Layer 5 of a small transformer language model trained on English Wikipedia (10 layers, counted from 0, width 128). Numbers have three digits each and are written without spaces.
A neuron's activation on a vector x is SiLU(gate . x) times (in . x), where the dot is the dot product.
The model reads these tokens: "\n\n" "The" " Go" "ul" "burn" " is" " Victoria" "'" "s" " largest"

The vector x that enters this layer's MLP at each token. A number n stands for (n - 500) times 0.0049.
0 "\n\n": 401627461537365492442430565408417390425505371602699481557390463926350593406506267390521645489483562435527461573512688281476522660507507476554525458599374468545485378758355487558570347634365525368532228451525515539537629461759544445518640610497602569586611622565569578663484674457129493404403514726491470650402491376506572386531626423506603615483611451417455445572466401453458552633567
1 "The": 555606488498485506449485598334526377451470373666694480550406433772368369327478306416547555495450619478445425470544666238553435484457494488541554435277469580588569359754441503415455469591384458353575273475432560476568670485586535499405592680650570624656522507579691513569466539416097607315522521639551489628427391424517525554617525341255648514404594448474473437537465562528354567596661
2 " Go": 685417645513379377509490442530422527496506251546567237528458540364476255500520378431458716500489611443591402466428420497423619498526505377617700495500415560567530382838419525439474522503301401331537477532416717622344542507529565606414635640569430527629651417511640425304341631509087635188561465376479480610320353479669649537458553315445489402430417388470493589506444497544489413601507
3 "ul": 510521680498389170604414505549364551528728513430605461472540457465729294671555522410586657291526400527422274449628257428551517593459344746491681620640576378533417466617506508602267488547344553498422370674691453520484617442417475515536553445804463549599548514556638300102441614460229730370287532529411572533476495281460418531504488233254712375623529500647501469603340428510496436459571
4 "burn": 591650488510352469441581576691406586369401417464683278466469425413627367509592507491319493323643759289323642522710322343731520497571609589624673534595400511579513377867625543611495633654513375651440625541395611448409547443534509569604476611573552548458570426561835348269463606773284526376458607596436436455454537511535600524466589548296491499384651477567721513618426605724535558427417
5 " is": 449711464524576412580627679405451540478561379632598354529358411708382496467374352333420601221483553414521369481660667254644430604732407456637591637553382525548501484666503584429363506652337293506338387564319741531456546532473514548433607496574466495453562493554677350446392502452097420492356389488524430452577419464670658624600591463549646665301527405575502485537359542575546631551697
6 " Victoria": 360584522554481458480577490430670559470594422590490463546487591423396278249400276434434550318661503504371456668727471313719557499501541411552640545618473471670504435760541660554446685652437371526577488413583697543505665584615488355564659690423538597757584416668620408579325630341224720430557490401218325584450395675509363468622521545470601582534808495427496441580387482550375445540467
7 "'": 666530532442383335386507517346264553322566491595733374549470485637327375417310357261274473471569627506467439312671598285510511401715514454706523605462322436539627528719558439501455653458454483513376461459433757565414548655535348385466686595673651468581301485512578562471449516568240307395493367431499406617500380585539538661600371425350518485315459414436568497503329231700474463521742
8 "s": 476620366520373428420433667324431417449466457662508454603449501807579377364494386499377524444467559438390402424705656201432419521680498500598724564349392536535574376649486497389273701555424482425494347434316526582429587606494374509464534577501611591578467366582589372600277639377188513366390517540465353717550596565553591622657486554256538522456605437646512377525490327509366491539685
9 " largest": 473611461585383450469235607441459377468566636529464491374532487595596308283468375462526664413476496400438431442610670355449478501657495394571720510199452492553516408763574656490480831508391413500563280469326608560431518656444357519604477628622475398540546450625587479435542461626028448321475477532524449592530393470606354488557428637503609584499594485736576406451482405549455559540598

Each question shows the input weights of one neuron of the MLP. A number n stands for (n - 500) times 0.0018.

n163 gate: 498560459476525472498573458442486475449405335617607532557391561444455507479430448544335505455411458445526493453410482547329533328650531409462472482484554551316631463397521442588527377522581452444578516498496496399578550578695397439417489505498467493467548509528603604502434656516408511692558520683491603587532489596504418428493504413591509518478395587549391448491482466496564556430580
n163 in: 464626467540493504415690493538502457557524460653602481629385610404463538404445427558440475411427335529529446516507587417445316455610502395486647453440414525522487509476621527632457493574616513546579422624475500439498415421536608505582557553611493463430406448591425399486454509459586430498641456567486566502629557700523498514540332411451484546563489534552455521411640550507598591512399
On which token does it fire most, and how strongly? 3 "ul", at about 0.33

n344 gate: 808519564465347473600410497467648528519566449312649475436393628458397302460461467432589458563406451486384364583457514524489423552569486295511472593439503413319414437556531541444401605500534446455382466448400451511471796593519555361611453489454467436571386560513464486541539492637744601362486610432505431627511412457420472745540591445565321489503448511478448357423411608471573530609388
n344 in: 594320525500509548466549418503529360537307444641398599506545549537595497304445414512532529563526491381492534578500406712572614474428696468709518500422603494713606476684593480489549394364355444425716373568483399714486373511594514555540449538527548408268548492363637535417514451423602404454486344340429483539552395522417564422539423691605485442642364374452514462466699397423471414483389
It fires most on token 2 " Go"

n67 gate: 442537511397408427599536630519396460617428505529529583595454380472545449438597516637549516607435407572628521505420572423500393407520417493537409455707521484434438515392626625520406493435527491427656324574519564551453604444418662545559395469588526455649426546415570418346536486470475458488589525541493441488517670534395404481484470411553553656463530500461577464516470591663421521652509
n67 in: 375459505442502452425522398390542485682474485469455435378373339357426657435465443424443398510387510524414556463428538511480414456678332445517382568401601447558524508526663585690525593571457603490387429590756534527441423446579572582488554530531581560387488381493397473389458483554505585444463493548498544533669620413404482438418613407407386493561502453366598588438452473452445453575493
On which token does it fire most, and how strongly? 3 "ul", at about 0.74

n97 gate: 514373525434452486489631614614534522601608650615557629338589455524443572241554393621588511430486414545431561576453561466466570391591494632500313454296402456503508500491451645492373432500614588491324401667559387478454511469365540449325536729374687511500456644610371543568597395528394411573382399362561700444671416505494799614544556545497517551503447475427567546545451480486537500546514
n97 in: 500376313546522546516460666417627628572626577471554548641533396515396516317523480586455699595517602448557536666372451537570353539687298534469457551455297712508369379390577381387545436594514405607669529539556585497371379494606396461567514446546547562494640464459556545313421393671620401430414486642483548480455586484584514553601467450432552463422420531691611676581546494435557536438484
On which three tokens does it fire most, strongest first? 5 " is", 6 " Victoria", 3 "ul"

n372 gate: 492495440470565530558353559628442454567592460476529476484612534497453452624623487569490583536487523449540413591540487494632304572573410455603571363638402548571490484514377474667559443635682455641482497633572594206600539451549503562453392345414613448626437398354513518546414451643392541448608487548500371481675423576642466432649451595471458531541485412615580497459402495433529467670433
n372 in: 517565609383503676590448545432605337397414491587462640746418474553636675500494612424584512569646477384450695480424429389653480614503545693560394515572460387503508417482383574351606580585417472408483737412448489546525642403477457572465489544434449353482528593503729491497753509403429381606343561441361457581506628564554538390410646454576494474560395368560471564319492428616462423372591
It fires most on token 4 "burn"

n21 gate: 553420217650368378475335444453456559334440667359586462655574478429614583500475497442412585528425568553326361440368584507450550678520398506566349503569513398592482587601411578636560544357604283427413506460509334647355519671434591494642506236376460522457414475378387658625671377562658438472547399463670506723684534518607708557555547472414526383668506306407534424409439638576455509490418
n21 in: 312737696605431456577609696439592442588506270551500440513387448402388455430553637640244490555558249555544500582490413504477617539483332460415830560546455426640421510472377561531445630397325557444629369555497321711774691503594275307500578331344419467503692369560363457559497398648332448422578636458497542371530519532380463510481532513480457447497419581645523497604465438560546652576528
It fires most on token 4 "burn"

n87 gate: 636595612578389372537546373628459460543482626581478593495718460590549413451603288467527784503500511476442614408568627426411447420511404615543368462478529437463461580483432444402454538357553482484521478532484524457567500516747540484435516462405463589466429664461425376503435505386615529479495597434654532688478545618481475565416406626464442443553300554556286593656411527630634543481573
n87 in: 487660401275487450535590425316376348328461492386526604402598508429444587409461459380367492467538530686547392492371539337673629485516598534528391531444457550589584450500430462454548477540437463584460440361342500553478551641515536467566396410482422341441655518500528538406572385523525480465482552435492625580587550465536575441564492530560357361402561541528654510416567579407604399389510
It fires most on token 7 "'"

n221 gate: 442506398703462185445554427427592465506322560549524542459462724538580367515586591473479476456658480448552405494549527685465482494727302545523503290515670526549388555390491631449573441497512560586319557389444405488435675465479506373491591622512561571581445488509380550553447615302554526462532429440251382558622614744453473571683406675527473565584474363526497393553486500336533366512494
n221 in: 443453392509548471423659586434509470431480654453316371737557461513546506525534539435297470482653562348488693512482478497594533554544661335398512457455467583476711450596595363454515479396584497333587342378386462338381539607545497588687704473638315552532760559471497503491494582572513518587653377512509446431549273453566224561459434482328605330384479575536258485380503476430417503485494
It fires most on token 6 " Victoria"

n28 gate: 634663535589457446394519528507529464397569613477578649355538527508430465483502563532457512505608517422502431633420433460539512517611336483490355603449524422580442502544405483472512603462433647587579394538510448617588500495572490358324440493458548469630472465566409420543342633455384315603545526557410469432592476451500377459434392412461544570664405301467471578469427587458446400471407
n28 in: 577566527592390546629462520532535520669435452560589553419303427583477576462568610546467610458639495522602542503585551448437490614443307632495492551299594520524396531452518418534562615428492609545386451433555454468526636465485312380482602591484656503550493451446453580560346791416521584587430534478593495487490527571450424510449468421515579397589352435584559411380337480488492468568442
Its two highest activations, in order, are on tokens 3 "ul", 0 "\n\n"

n404 gate: 572380682482519558583424522658478360597377510510395506465420522658459561490557534311475579435335457534317555487635619327487581519330395576791289529569488300479451623473478522256406450624707540554528545382635301572609648605591660415415512490481674588507558635634466538522475402574735568618590585414512513582434602469469458468402285528417391339469326316519472646672411428443510472567606
n404 in: 550536451631351527689542688622438508511454649544637494630409444494683560377520587397517449428511309566576459562708560380500302414462489406517657534418533610437486506608619672513592525464535424449408543367511426469543461378422584500517389474529483545458366467535400342601477500359566384648553394393428419319455553557525628382429447380452348511528506308506550429271582422640432430545381
On which token does it fire most, and how strongly? 2 " Go", at about 0.27

n90 gate: 482530587739521455523477530515337607426549649353471510523497459550369598422624574563395613505561452624595409246525434435608457368487348427602482427407469515552510434593581452375651625485471480587467576589451490528421461495554546426400620316476576595500485520465495587579575461457536540538627383510533459593554416418602531570490681533596644503591579416432576622487480697438508566469345
n90 in: 614311543397581630413368527483559475611476517517636511657497550599424560509483614509581438519519709396389656545519606632517506470468555426583420520687519344310457497447523456570444567404463538472481474398525623461583623632397556673531433585546357458497492533647444578564424506483464360375625432454536480355402563413508426323646464627472269520445453572676492449419546319602560558562768
Its two highest activations, in order, are on tokens 3 "ul", 7 "'"